Layer 7 of a small transformer language model trained on English Wikipedia (11 layers, counted from 0, width 96).
In attention head 0, each number of a token's query is one row of weights dot the token's vector x. The head spreads its attention over the tokens so far by the softmax of query dot key.

Query weights of the head. A number n stands for (n - 500) times 0.002.
q0: 475 640 588 564 371 377 661 545 640 609 493 663 610 607 539 420 599 635 444 446 481 332 425 698 556 659 544 274 630 489 329 554 331 571 582 649 364 443 439 392 598 821 518 529 464 588 332 533 500 503 603 623 480 575 473 558 591 490 517 450 562 607 390 449 425 574 429 377 481 472 497 562 333 629 402 297 493 440 436 454 546 600 309 555 514 457 699 590 524 421 455 697 427 197 348 315
q1: 555 443 254 579 540 556 356 442 521 441 470 420 451 574 511 549 398 449 429 673 529 582 421 408 412 261 436 627 385 539 535 527 632 432 506 532 510 616 505 511 379 379 629 427 645 486 601 669 486 418 445 583 548 530 500 522 463 492 517 511 565 402 555 457 514 556 332 422 647 526 489 329 531 301 486 566 500 818 616 566 445 454 576 535 594 400 364 384 573 535 384 429 652 545 484 452
q2: 555 397 347 531 564 493 452 489 488 495 502 333 529 506 649 489 372 573 489 512 566 551 457 506 403 386 454 485 504 610 558 375 611 398 386 541 585 557 517 558 450 462 500 523 491 429 464 496 382 649 489 525 445 433 570 547 482 504 345 445 611 485 380 594 504 339 511 435 535 426 489 530 518 310 453 498 524 500 456 412 438 551 517 474 587 504 374 403 411 518 477 456 429 555 400 561
q3: 354 195 476 737 670 514 522 585 544 614 497 323 557 416 455 592 630 603 606 319 466 306 500 360 524 447 522 665 437 500 556 516 681 443 564 575 485 662 462 363 561 415 514 380 659 497 638 402 408 473 338 549 609 670 422 806 536 430 500 493 577 538 370 645 281 469 484 647 451 476 465 427 564 490 624 532 586 666 550 800 613 509 551 548 430 481 447 443 545 527 379 510 534 395 637 503
q4: 343 335 411 669 579 326 531 419 543 500 466 534 402 467 517 795 656 603 452 428 526 401 269 596 744 507 353 493 383 399 390 600 353 687 597 603 357 419 547 299 628 523 383 337 640 568 482 577 595 416 543 407 617 634 616 647 496 414 429 377 428 380 469 684 601 489 708 738 546 536 551 548 385 706 461 417 680 511 568 604 593 449 585 442 418 330 710 422 552 605 507 625 350 518 664 466
q5: 591 453 682 323 132 578 444 466 478 431 272 441 557 548 667 404 252 608 559 671 701 586 518 572 750 310 619 302 571 460 712 562 60 477 776 253 410 467 544 513 665 515 585 572 595 538 505 459 370 325 830 495 481 400 330 405 551 740 505 281 378 328 495 596 892 520 338 264 417 510 419 590 543 665 472 646 616 319 702 377 272 334 378 414 297 220 641 769 398 385 464 561 636 472 753 513
q6: 543 524 601 381 453 392 457 672 522 392 614 458 330 618 535 473 333 584 380 461 394 519 302 378 595 632 440 401 456 694 506 456 682 506 605 259 656 783 554 746 565 607 720 656 482 443 595 421 715 579 473 444 590 468 409 487 380 712 426 437 532 632 558 374 313 625 471 421 373 524 542 506 345 604 466 532 489 497 410 630 490 420 471 374 557 369 480 328 427 630 484 490 435 622 522 408
q7: 447 486 984 443 513 540 381 716 518 480 648 560 330 451 427 495 449 629 398 796 411 619 722 312 308 325 482 746 464 435 693 455 308 276 568 268 404 443 707 356 788 368 449 650 327 452 432 551 524 234 772 445 595 532 207 344 813 399 213 613 532 564 407 229 437 480 482 444 694 656 298 770 462 441 601 551 716 619 710 889 310 373 459 367 586 435 300 509 446 626 395 385 426 542 656 608
q8: 486 467 418 550 460 566 464 429 524 495 448 391 415 545 578 623 560 670 414 410 389 629 557 473 453 385 588 561 466 497 555 416 514 334 353 569 484 495 445 502 572 413 478 498 690 525 332 592 437 508 446 492 391 648 521 437 525 449 574 497 706 402 660 544 472 400 478 460 521 272 373 495 551 474 510 547 495 439 490 416 510 527 490 480 413 435 441 485 352 438 442 515 445 721 429 365
q9: 500 675 643 305 447 472 464 627 503 517 461 713 320 646 433 425 513 353 503 703 624 455 581 654 677 585 472 398 516 500 453 648 289 685 757 381 460 427 509 437 474 628 426 567 400 517 612 448 671 379 561 375 673 445 569 426 586 628 497 493 394 468 695 307 659 711 503 395 364 531 468 542 510 538 654 565 432 524 744 555 490 398 609 526 520 624 680 627 597 524 494 487 541 451 622 652
q10: 362 229 511 514 513 464 496 822 336 354 588 573 344 584 470 664 275 476 510 526 568 513 453 426 682 363 467 490 392 262 510 559 402 490 690 458 405 472 546 349 409 626 600 390 704 549 684 486 555 371 571 293 736 611 475 530 500 550 444 428 513 356 398 390 528 735 573 582 345 443 430 420 560 630 644 594 545 453 706 470 368 457 593 493 353 456 584 547 594 546 284 563 536 424 717 543
q11: 281 486 444 430 606 315 562 393 475 398 536 658 435 466 577 466 431 567 584 532 519 410 419 523 697 437 437 497 396 489 513 465 398 632 748 440 359 557 519 276 520 622 532 462 657 762 565 536 666 452 551 577 580 675 394 490 377 590 520 510 497 448 398 268 500 671 519 622 301 572 497 452 557 732 578 607 460 392 523 477 266 535 638 506 318 543 681 516 521 490 311 699 569 434 677 579
q12: 465 556 323 773 291 663 326 452 472 496 406 699 414 425 484 314 306 424 566 695 532 524 447 581 333 281 480 658 317 264 512 580 537 561 76 571 473 669 504 544 389 690 599 649 220 572 646 591 387 675 478 451 416 480 496 528 289 492 733 592 533 614 440 599 496 320 281 487 343 867 528 516 641 360 445 557 432 654 360 537 500 568 419 586 628 413 229 460 412 220 642 398 818 299 427 564
q13: 586 451 286 424 468 377 429 572 529 584 544 329 585 532 704 532 626 372 648 277 629 567 604 417 672 487 562 331 700 551 480 507 481 646 570 659 417 600 352 631 446 485 389 556 500 420 447 650 637 331 557 525 549 412 632 297 462 457 427 435 704 634 628 313 486 457 427 442 648 649 513 603 409 385 619 520 291 778 469 325 446 563 540 336 381 483 566 570 158 550 543 510 539 442 503 484
q14: 456 688 727 302 520 500 523 598 533 768 757 568 557 496 546 371 538 647 311 774 512 471 433 275 416 247 394 695 623 623 581 664 561 496 601 199 615 517 258 484 458 556 578 454 574 774 584 581 217 231 655 459 465 525 289 275 656 325 726 788 546 592 396 394 152 631 458 504 295 429 613 454 285 464 574 542 589 486 431 635 572 455 517 617 483 271 413 504 608 810 454 548 478 397 592 496
q15: 367 244 426 655 327 388 371 462 381 457 222 352 439 660 518 462 289 333 670 436 594 614 540 418 558 507 462 383 314 551 483 525 451 521 455 580 548 571 567 472 493 512 753 457 500 451 511 511 345 500 436 512 812 547 396 421 426 514 418 327 715 518 407 833 583 337 314 357 438 549 582 514 740 284 418 684 616 713 623 413 475 507 439 374 481 547 362 546 527 519 521 335 373 467 500 228
q16: 742 447 551 579 393 677 485 764 428 388 463 413 323 526 643 575 544 462 618 255 448 377 429 597 510 526 572 507 729 328 370 585 409 444 349 419 370 583 536 480 551 544 415 480 622 364 630 408 308 629 574 373 362 352 675 440 576 437 507 644 427 580 342 581 398 536 560 671 673 581 440 460 294 668 563 480 743 568 465 466 345 546 443 540 556 486 590 387 345 458 493 612 386 685 720 454
q17: 673 595 470 665 638 203 222 571 497 481 514 561 415 527 708 400 408 345 444 276 547 562 385 666 430 510 714 338 503 432 581 333 421 400 478 520 411 439 449 663 549 330 500 603 515 435 379 320 675 634 522 319 547 514 549 479 547 232 355 321 566 632 390 430 313 387 507 318 607 529 375 507 474 276 460 675 698 725 471 609 433 593 497 441 456 504 428 317 575 621 562 569 537 514 347 541
q18: 536 589 341 423 437 434 692 536 470 526 497 404 478 454 653 620 548 514 599 633 441 486 548 541 678 756 480 554 290 627 530 317 596 503 543 623 497 585 400 357 586 632 545 507 425 355 324 687 528 434 669 533 472 253 602 497 341 578 291 332 684 561 512 313 453 423 680 514 441 619 524 381 618 416 760 695 508 195 546 500 311 530 503 439 361 697 578 426 522 493 642 528 485 458 439 332
q19: 385 354 541 191 562 520 470 416 137 581 576 406 357 449 556 548 687 578 610 763 398 564 492 406 539 295 331 500 526 512 449 456 318 530 449 303 571 488 504 584 637 496 583 254 724 383 429 565 388 206 425 353 457 549 268 388 756 256 488 685 451 372 449 492 294 484 623 435 576 333 534 571 413 395 339 413 571 508 414 436 451 236 526 365 453 420 617 574 399 711 612 429 331 500 579 445
q20: 549 764 585 399 435 483 579 660 519 534 239 406 849 580 484 538 404 398 607 456 812 508 381 453 470 531 535 360 311 564 519 531 300 383 483 393 455 207 519 488 361 400 435 664 448 496 579 360 681 597 496 534 398 551 629 649 614 500 332 476 476 453 496 405 732 411 230 367 356 417 162 574 813 470 479 563 421 513 582 413 334 430 488 476 721 703 292 465 690 379 508 242 756 544 535 647
q21: 646 325 618 470 535 421 394 419 468 461 401 354 442 655 572 450 607 462 540 395 560 562 591 388 427 507 674 514 528 548 624 788 356 680 489 659 521 553 468 507 500 641 588 673 604 303 554 500 493 516 700 583 308 540 289 446 785 373 284 444 446 464 537 282 473 398 276 370 661 485 507 591 492 652 382 442 390 680 685 573 431 389 413 736 750 356 504 633 453 431 453 239 702 679 587 364
q22: 472 435 603 416 500 567 434 542 478 294 490 422 257 671 552 402 686 554 625 642 516 471 507 680 491 471 516 477 333 604 369 503 578 630 652 420 488 592 294 385 533 674 377 568 482 312 555 537 608 644 503 301 615 695 506 399 697 471 319 375 513 395 504 559 687 369 464 386 601 549 585 500 586 359 497 477 529 454 755 450 493 370 490 546 456 557 415 565 366 462 624 661 493 584 866 526
q23: 618 516 290 619 560 742 448 446 508 630 578 424 545 515 631 525 594 520 426 650 575 450 589 338 463 624 560 642 610 622 421 708 640 565 281 305 709 532 693 326 328 470 688 573 338 540 480 496 484 645 716 416 436 504 475 408 376 539 516 564 315 597 526 370 325 450 477 555 734 586 512 427 536 819 524 407 560 454 436 574 671 290 362 585 754 339 363 289 708 537 607 181 384 881 465 508
q24: 543 580 534 590 402 673 422 240 459 787 447 307 349 517 618 585 606 612 297 655 466 566 294 413 735 524 463 566 681 485 520 636 587 414 215 351 540 417 705 548 609 558 573 452 438 344 676 521 429 433 618 636 511 584 503 680 439 406 616 468 375 483 437 504 573 357 569 614 493 397 510 618 442 582 438 633 586 485 449 647 458 507 590 510 576 217 500 362 493 732 673 602 221 611 555 541
q25: 496 547 798 574 576 248 525 452 467 382 322 299 404 325 282 428 458 602 485 550 515 481 746 654 418 441 456 164 441 418 625 566 309 343 615 474 421 449 522 448 432 145 550 597 629 394 536 286 500 504 512 639 516 523 369 714 683 609 465 566 515 553 530 575 659 370 418 307 533 484 327 680 808 346 579 629 643 638 598 511 644 545 418 594 480 664 445 593 617 253 463 315 347 643 534 474
q26: 556 517 273 745 355 486 528 656 639 663 395 323 575 528 388 456 568 344 290 361 403 517 387 483 508 590 740 562 516 400 435 582 745 405 496 666 567 677 345 667 348 366 845 558 588 270 716 334 423 724 363 514 686 639 586 691 444 563 626 354 767 433 655 597 355 405 271 462 512 628 467 417 557 307 626 651 556 689 721 500 769 475 529 391 291 428 318 264 702 182 409 700 473 393 554 455
q27: 458 661 241 492 817 627 364 612 543 346 382 557 346 484 476 285 623 383 427 302 457 407 431 508 565 212 638 636 662 566 453 520 605 520 249 606 435 538 623 409 525 527 255 616 415 593 427 327 508 513 145 531 659 683 553 568 780 261 529 396 565 893 359 521 526 317 520 554 496 586 528 201 271 574 508 512 708 456 517 553 524 564 403 504 551 266 685 548 430 457 564 310 682 558 339 679
q28: 638 520 376 801 507 438 381 650 359 496 427 413 556 570 625 484 346 425 676 399 324 413 195 772 381 333 515 210 637 347 430 507 470 685 592 437 478 445 533 656 454 399 898 470 454 291 600 492 484 406 608 434 543 477 532 447 575 481 231 399 636 489 231 684 416 426 296 473 442 544 523 534 639 573 445 645 394 586 461 252 534 583 462 352 524 573 398 541 198 424 572 460 265 496 364 530
q29: 455 408 536 575 549 607 792 606 496 301 437 460 461 408 445 730 667 542 320 569 270 485 471 660 598 446 404 533 539 496 350 554 669 540 500 518 524 432 245 421 271 760 427 612 524 572 593 675 590 767 535 429 504 356 586 533 281 442 336 444 613 401 479 612 731 520 318 635 387 508 573 482 557 610 664 390 316 322 492 360 423 637 602 379 382 771 515 533 386 395 518 622 218 410 387 683
q30: 398 485 392 383 571 401 277 390 349 659 470 588 679 422 522 707 470 355 748 663 599 471 290 573 364 554 443 267 446 319 436 461 110 529 624 471 423 451 511 410 452 419 362 460 321 416 756 549 459 244 391 647 671 581 483 526 580 555 504 387 581 654 355 682 558 464 650 613 419 395 379 482 734 433 443 349 521 401 317 441 474 380 420 324 569 567 370 664 382 329 566 783 618 421 507 413
q31: 492 487 381 567 700 544 641 530 504 509 774 637 586 524 423 539 529 622 435 676 461 605 533 456 380 642 417 512 587 394 318 508 344 532 551 729 281 357 341 797 398 585 379 416 424 373 290 496 666 730 573 513 672 455 717 443 366 354 458 667 638 601 582 256 466 644 492 396 730 401 427 431 453 617 72 435 645 675 100 418 402 628 472 593 458 302 382 231 587 620 657 508 348 483 468 361

Each question shows a short text with each token's key, already scaled and adjusted for position as the last token sees it. A number n stands for (n - 500) times 0.0014.

Then comes the last token's vector x. A number n stands for (n - 500) times 0.01.

0 "em": 511 535 511 663 927 529 482 556 503 468 562 585 202 449 584 550 546 474 531 540 484 500 496 509 412 461 543 524 495 446 601 518
1 "ic": 550 509 515 643 759 535 463 518 490 436 650 642 216 463 590 622 555 453 534 568 448 555 479 484 406 445 509 529 482 487 605 515
2 " f": 483 431 491 468 587 536 586 586 555 579 452 581 375 518 563 442 634 379 518 493 440 467 531 429 368 498 451 532 485 490 663 451
3 "re": 443 538 552 558 667 581 522 609 504 598 517 614 372 508 610 579 534 419 535 483 538 485 478 432 438 459 487 539 515 591 654 540
4 "ed": 397 619 469 723 666 478 469 556 429 643 731 541 217 543 534 529 497 482 623 478 517 564 454 545 484 582 479 527 449 541 564 472
5 "om": 474 576 420 619 734 517 406 600 474 571 624 610 292 517 551 653 604 488 527 594 455 593 456 478 420 489 559 511 487 536 538 512
6 ",": 524 558 513 703 827 506 500 542 408 659 635 677 261 528 602 581 490 482 549 585 462 528 453 481 474 452 574 542 496 467 569 507
7 " pro": 508 387 521 604 778 537 568 495 574 501 538 673 333 532 593 455 503 396 516 499 426 480 540 476 458 476 466 537 500 450 627 467
x: 448 511 459 567 465 228 449 566 520 651 610 367 691 453 635 617 742 595 376 536 585 357 424 504 584 402 331 408 308 565 363 569 208 350 599 559 482 358 576 397 687 661 570 518 620 329 602 488 779 498 575 664 485 628 390 683 412 566 484 560 644 572 479 392 458 464 374 509 386 424 470 470 518 527 450 627 617 689 505 528 584 451 560 474 568 466 892 406 495 363 506 308 574 402 450 517
To which token does the last token give the most attention? 6 ","

0 "t": 514 524 566 638 810 517 487 532 487 458 576 580 276 493 557 521 517 479 519 511 500 517 496 522 435 464 540 514 494 479 548 505
1 "ain": 552 553 543 639 692 525 503 520 558 516 565 600 276 512 537 521 473 457 509 539 464 511 529 488 447 453 525 524 505 464 573 515
2 "ing": 507 546 524 673 754 482 487 510 536 495 645 631 277 499 545 542 535 470 540 522 474 523 481 510 446 479 533 514 504 480 528 499
3 " ": 477 548 530 530 573 544 537 601 502 538 551 657 292 552 552 502 537 444 563 502 531 459 486 459 467 489 488 522 503 500 554 499
4 "qu": 496 537 533 507 612 581 496 576 451 596 577 591 326 523 540 527 522 446 533 487 480 505 493 472 503 525 457 529 416 478 566 427
5 "al": 501 484 536 529 570 580 537 498 470 538 603 635 337 552 513 507 549 424 533 565 481 469 479 461 468 479 443 532 490 528 581 466
6 "ity": 534 519 437 602 662 499 446 530 415 552 582 594 300 533 524 557 523 475 536 597 509 539 466 478 466 477 501 504 467 511 525 469
7 " ": 513 496 508 516 581 556 523 603 511 546 501 630 310 552 546 490 539 446 537 519 538 444 505 448 473 477 498 544 509 488 587 508
x: 284 408 417 591 431 408 537 498 499 540 562 412 423 471 640 828 415 578 499 465 430 465 389 410 618 652 443 354 477 443 566 407 340 524 782 596 140 381 521 375 531 427 524 288 548 504 522 450 654 452 661 668 492 520 333 668 463 536 323 635 598 363 748 510 592 604 478 674 598 416 350 494 564 579 565 504 585 449 474 634 421 555 556 470 546 446 469 533 427 671 462 445 586 300 598 468
To which token does the last token give the most attention? 2 "ing"

0 " e": 521 533 560 647 785 509 503 538 515 475 592 609 276 481 555 504 552 481 513 494 483 502 495 497 436 480 504 518 498 470 581 515
1 "st": 562 581 561 608 578 557 510 531 562 522 641 570 296 496 512 456 523 424 544 531 504 530 489 418 427 513 472 538 479 449 562 472
2 "ate": 510 552 542 600 658 510 434 565 610 482 621 556 289 539 549 588 542 446 477 546 519 555 473 471 432 480 502 515 444 499 526 514
3 ".": 476 542 544 636 813 500 513 583 534 458 560 570 285 539 565 536 495 469 499 474 518 488 493 488 497 503 486 515 503 480 561 472
4 " The": 496 538 533 659 750 480 511 516 478 530 676 723 289 530 491 512 513 427 527 483 499 494 511 511 477 497 497 505 562 490 533 501
5 " T": 483 585 513 614 634 577 506 542 360 662 717 669 291 527 537 452 483 504 518 520 542 513 524 515 434 498 477 498 505 497 521 486
6 "im": 544 508 438 556 692 602 538 509 438 621 576 593 309 492 508 455 510 509 529 558 475 545 518 507 365 527 492 516 468 538 519 504
7 "es": 586 535 433 651 706 585 465 506 490 626 641 514 346 498 555 449 495 534 537 569 538 474 519 555 431 481 514 495 456 469 486 482
x: 476 516 754 548 568 462 306 502 569 488 419 522 329 424 605 449 416 505 393 469 273 354 453 453 598 431 387 621 279 591 498 637 471 672 717 504 354 427 424 363 495 389 466 336 500 685 477 410 559 296 648 482 475 593 435 454 427 462 418 570 547 389 516 492 554 979 655 567 753 495 493 538 382 670 645 421 524 667 701 418 448 475 625 427 532 611 496 577 469 587 485 494 361 644 435 591
Which two tokens does the last token look at most, in order? 5 " T", 4 " The"

0 "f": 506 517 560 622 784 522 490 531 502 474 556 585 285 486 555 518 537 480 529 511 488 503 501 517 428 471 530 513 493 482 557 509
1 "ers": 532 542 540 656 750 506 482 518 521 478 594 583 299 477 551 549 509 462 554 524 494 521 478 510 417 495 540 518 497 487 527 501
2 " to": 513 578 543 686 689 490 501 527 597 501 680 619 320 503 553 518 537 461 519 500 528 529 459 502 488 502 534 532 492 452 513 485
3 " R": 459 608 568 627 588 522 509 532 534 574 687 680 282 530 525 478 515 487 531 483 510 529 511 482 441 506 517 495 492 473 516 475
4 "ag": 472 565 525 625 563 545 467 512 439 654 646 592 293 519 541 438 500 503 486 511 523 533 503 533 432 505 513 481 455 478 525 455
5 "am": 494 560 515 553 523 531 445 567 439 602 671 646 313 482 507 492 544 513 488 522 531 528 490 507 376 510 517 489 444 480 479 463
6 "f": 521 529 486 567 582 547 513 576 449 612 641 617 323 504 543 480 558 505 518 516 522 500 506 501 389 498 498 492 395 495 538 454
7 "red": 559 479 470 562 526 532 502 536 532 641 672 662 321 527 542 514 474 474 553 517 493 536 474 492 369 511 511 505 459 477 516 482
x: 508 634 463 399 596 465 526 527 698 422 498 536 567 561 617 580 451 683 534 560 392 512 378 467 556 696 420 514 595 601 633 648 545 421 735 440 422 713 492 409 433 339 466 307 664 437 432 590 600 269 591 364 523 586 318 543 412 373 398 629 563 241 495 441 503 719 507 394 430 406 591 626 369 488 535 453 707 592 626 856 547 291 596 572 524 555 545 534 586 557 339 510 423 812 637 490
Which token does the last token look at most, and with what share of its attention? 3 " R", with about 30%

0 "ation": 519 523 566 685 861 500 469 520 475 451 585 580 247 482 555 532 517 487 518 529 493 514 493 525 451 452 533 514 502 465 564 511
1 "'s": 515 536 560 683 806 498 489 495 496 445 662 681 268 481 537 542 527 475 547 549 465 513 483 523 452 464 538 525 534 489 545 512
2 " g": 483 528 488 533 621 534 544 546 537 541 596 537 342 515 546 406 541 479 533 506 433 444 502 487 484 622 437 533 511 461 621 435
3 "o": 394 617 405 641 516 572 506 518 679 619 615 631 359 489 526 498 466 450 536 558 492 486 547 481 516 494 469 502 438 524 631 500
4 "als": 373 602 470 746 689 510 442 458 455 609 665 568 280 505 529 467 506 477 517 575 482 531 476 483 488 530 510 512 475 494 545 484
5 ".": 485 570 511 654 831 489 512 600 410 517 601 592 270 535 564 524 494 468 491 474 513 489 497 498 504 515 476 508 512 479 562 461
6 "\"": 502 558 519 654 760 442 414 550 453 494 587 638 314 486 561 556 478 502 494 445 511 534 544 469 525 498 504 517 531 461 560 475
7 "C": 539 518 431 670 761 494 458 555 507 665 686 657 259 463 535 535 533 476 519 488 527 514 536 502 502 517 523 507 538 458 551 463
x: 325 496 646 442 481 355 441 495 511 370 559 266 399 357 442 660 593 461 365 232 523 288 404 620 519 554 467 485 362 496 511 367 228 569 691 411 453 292 507 293 660 568 373 557 645 656 540 469 641 566 633 500 538 524 826 452 535 516 283 547 664 432 593 457 407 412 633 474 586 388 309 578 537 575 551 423 573 666 539 676 614 519 586 423 694 518 515 245 558 494 526 472 524 560 596 467
To which token does the last token give the most attention? 7 "C"

0 "==": 505 515 540 642 823 528 478 536 511 472 597 648 270 479 551 532 459 473 544 490 500 493 476 516 460 478 482 507 490 481 524 519
1 " O": 530 558 556 607 681 564 507 546 572 455 595 672 298 505 557 517 522 411 511 481 494 486 530 527 478 513 478 514 505 492 562 486
2 "b": 482 576 528 634 595 563 525 516 623 565 635 605 284 482 567 476 545 420 506 478 522 491 525 499 480 502 484 490 465 457 524 490
3 "j": 482 549 510 486 605 619 509 575 503 501 609 536 354 480 569 430 545 466 505 478 547 472 512 492 390 477 460 489 420 540 503 425
4 "ect": 441 544 540 643 724 517 459 553 469 581 631 640 275 503 518 488 488 455 478 512 553 533 500 554 500 468 536 495 439 504 543 455
5 "iv": 485 520 497 542 599 529 449 579 444 645 586 651 291 470 525 518 508 462 490 499 522 535 485 614 437 474 474 522 435 529 534 448
6 "es": 570 525 392 666 683 510 421 520 340 627 606 590 328 470 528 520 514 473 525 550 545 544 486 529 433 440 513 490 463 451 490 496
7 " ": 528 498 499 535 654 535 499 625 519 561 517 635 279 514 546 472 541 427 535 481 554 435 506 521 461 468 505 522 493 472 537 495
x: 245 508 397 565 551 560 524 493 482 480 527 418 407 512 614 747 489 523 527 581 435 460 399 377 677 575 301 504 418 508 538 384 339 523 804 505 265 381 552 307 585 448 413 294 477 615 468 477 650 444 514 728 422 528 357 703 390 500 320 575 685 433 699 505 648 520 404 684 567 432 343 414 555 568 566 484 580 470 563 698 437 583 547 532 492 502 373 473 479 745 461 528 605 288 654 504
To which token does the last token give the most attention? 0 "=="

0 "le": 521 530 537 679 890 513 480 548 489 451 594 595 220 470 593 544 530 479 510 523 490 515 494 525 415 464 526 527 499 475 588 514
1 " \"": 515 528 511 593 704 535 477 532 516 474 589 747 264 446 635 566 523 421 541 472 455 500 518 505 391 551 461 557 497 449 515 508
2 "c": 460 554 452 521 520 576 501 589 492 556 593 673 260 474 534 489 553 403 513 469 459 522 515 437 454 588 465 565 498 456 591 434
3 "ount": 441 491 571 628 588 580 537 555 557 566 534 577 320 624 508 410 455 344 543 564 488 499 541 542 471 562 441 507 484 474 572 477
4 "\"": 486 515 534 609 736 446 389 523 521 433 512 680 335 502 587 528 471 505 482 549 458 532 577 424 441 414 574 520 501 454 564 489
5 " (": 521 535 496 546 762 473 445 547 502 528 570 747 291 535 631 600 524 416 546 468 438 536 535 444 547 520 530 521 484 477 516 447
6 "c": 516 463 422 598 612 554 471 559 581 578 593 654 225 474 534 554 545 447 499 480 481 522 517 412 475 507 473 565 534 437 610 430
7 "om": 494 465 385 548 648 623 545 535 528 491 493 658 375 540 559 525 490 362 548 531 433 469 520 444 378 555 418 554 433 501 582 509
x: 392 340 545 635 426 322 659 472 607 365 672 549 597 481 610 663 595 674 527 568 567 422 407 463 467 541 595 578 378 644 404 578 268 481 395 494 425 374 461 540 542 355 459 381 528 312 512 342 674 489 452 573 715 561 577 588 514 330 509 508 451 527 462 395 442 589 752 466 332 488 350 553 655 717 632 408 828 786 642 461 458 311 666 402 486 451 766 560 499 468 380 335 555 522 524 571
Which token does the last token look at most, and with what share of its attention? 0 "le", with about 80%

0 " des": 506 509 574 636 896 537 507 537 530 490 553 594 255 490 581 505 558 457 525 478 464 485 499 516 425 482 493 533 504 461 583 484
1 "c": 461 554 415 509 716 584 492 572 543 530 613 615 305 476 497 496 562 386 526 473 492 501 499 460 418 539 483 528 518 515 618 474
2 "rib": 494 457 618 559 719 524 519 588 528 504 446 605 272 543 529 546 542 425 511 509 484 534 525 447 469 496 447 513 447 479 657 476
3 "e": 469 587 449 727 758 527 456 529 583 502 687 673 244 503 545 567 520 499 518 516 496 494 467 520 448 465 474 550 460 516 568 514
4 " the": 491 553 502 676 757 477 517 526 472 547 688 782 239 518 531 531 539 438 553 517 486 502 477 504 457 491 509 517 554 513 553 514
5 " m": 534 501 523 526 603 595 540 614 494 542 580 611 343 546 553 435 554 454 542 523 485 444 491 514 419 560 409 542 466 517 597 429
6 "ay": 576 556 347 745 641 527 455 552 345 759 734 630 322 479 562 543 483 484 497 518 597 568 477 521 481 499 512 543 490 528 475 461
7 "ors": 651 525 358 761 745 500 454 504 510 782 697 550 306 463 533 502 482 522 558 554 518 525 472 512 466 509 525 490 462 480 463 474
x: 517 417 473 632 574 309 523 325 506 487 473 576 324 469 531 448 386 509 267 589 287 357 367 394 535 530 362 506 233 650 489 414 349 661 794 381 329 485 401 447 586 270 575 443 615 790 529 377 528 437 593 531 491 448 493 385 442 457 284 607 502 452 586 495 513 857 697 441 714 454 578 354 417 549 598 486 402 683 640 501 476 598 656 430 413 546 470 496 470 558 521 379 475 469 439 616
Which token does the last token look at most, and with what share of its attention? 4 " the", with about 60%

0 " R": 513 549 584 668 815 519 489 544 507 463 580 634 221 498 556 506 533 483 528 515 493 523 509 518 424 466 542 507 501 466 566 501
1 "ober": 536 574 595 588 643 562 501 524 572 502 580 654 235 513 557 491 488 439 540 541 533 501 518 508 446 460 462 515 450 453 591 474
2 "t": 507 600 522 659 677 549 486 551 634 469 688 597 260 497 553 486 472 526 515 548 530 541 521 486 388 488 580 487 442 485 530 460
3 " the": 484 550 513 631 725 485 519 515 496 523 684 765 244 504 528 499 527 449 528 537 453 500 499 499 419 490 542 517 553 488 554 501
4 " St": 428 548 513 530 597 570 493 512 431 615 662 655 275 518 501 394 532 480 503 574 501 520 540 462 428 434 455 465 488 483 552 440
5 "r": 502 510 541 593 546 566 510 632 367 677 591 505 304 538 541 420 567 475 491 526 556 506 501 483 379 536 467 477 481 525 556 484
6 "ong": 542 513 534 568 603 564 488 562 418 631 582 646 293 570 533 456 412 513 478 587 510 572 513 546 452 459 499 521 419 561 558 481
7 " d": 498 431 492 439 524 567 539 615 540 530 504 553 304 551 530 414 545 489 531 549 446 496 484 464 404 531 501 520 445 523 544 380
x: 401 267 437 449 561 530 669 548 467 659 648 510 487 596 632 562 475 528 548 357 493 446 224 421 462 581 304 561 417 501 557 447 208 594 683 499 383 485 541 343 515 516 378 619 803 560 521 489 423 292 589 538 562 467 367 698 318 506 386 534 645 498 795 398 537 768 345 524 460 482 473 500 358 683 500 505 474 548 595 733 601 498 326 641 609 520 628 525 374 549 573 497 490 523 674 563
Which two tokens does the last token look at most, in order? 3 " the", 0 " R"

0 " the": 513 527 565 645 762 502 501 519 506 460 596 635 296 494 539 510 522 467 525 519 480 496 489 520 453 467 515 507 523 482 553 505
1 " re": 515 569 581 603 519 534 520 573 590 555 588 585 356 505 564 485 563 454 512 481 503 479 491 493 485 504 450 477 459 505 544 504
2 "ign": 500 575 552 602 542 526 475 568 602 552 531 553 317 561 508 500 470 482 496 561 488 559 512 542 516 455 479 496 458 543 570 498
3 " of": 483 540 536 655 629 480 504 526 509 504 631 665 317 567 565 547 527 434 547 500 468 519 464 485 485 480 494 494 500 494 520 508
4 " K": 443 620 486 608 619 528 493 520 453 613 700 600 283 472 524 474 495 531 517 511 492 500 516 478 431 523 511 507 508 487 494 468
5 "ing": 490 574 502 602 607 504 462 523 386 629 672 590 283 541 544 495 513 510 528 530 485 552 515 521 433 497 517 490 468 481 492 474
6 " O": 558 545 496 565 610 542 505 531 416 649 657 642 281 523 551 483 523 473 503 498 513 533 535 499 455 501 511 506 485 466 519 475
7 "d": 541 468 417 564 536 538 503 517 556 630 662 634 291 498 537 453 488 495 507 524 467 494 532 478 406 499 507 499 498 503 493 449
x: 643 443 630 324 654 421 487 519 636 482 693 471 657 489 539 496 312 687 503 287 621 325 384 509 496 580 307 531 472 718 470 559 370 480 848 502 443 505 400 356 394 505 330 558 654 458 583 687 670 375 601 584 505 653 371 580 506 460 402 579 204 379 571 430 503 612 525 460 520 434 527 439 283 514 553 414 575 563 624 815 581 348 450 619 488 485 530 327 480 478 317 498 507 584 656 568
To which token does the last token give the most attention? 6 " O"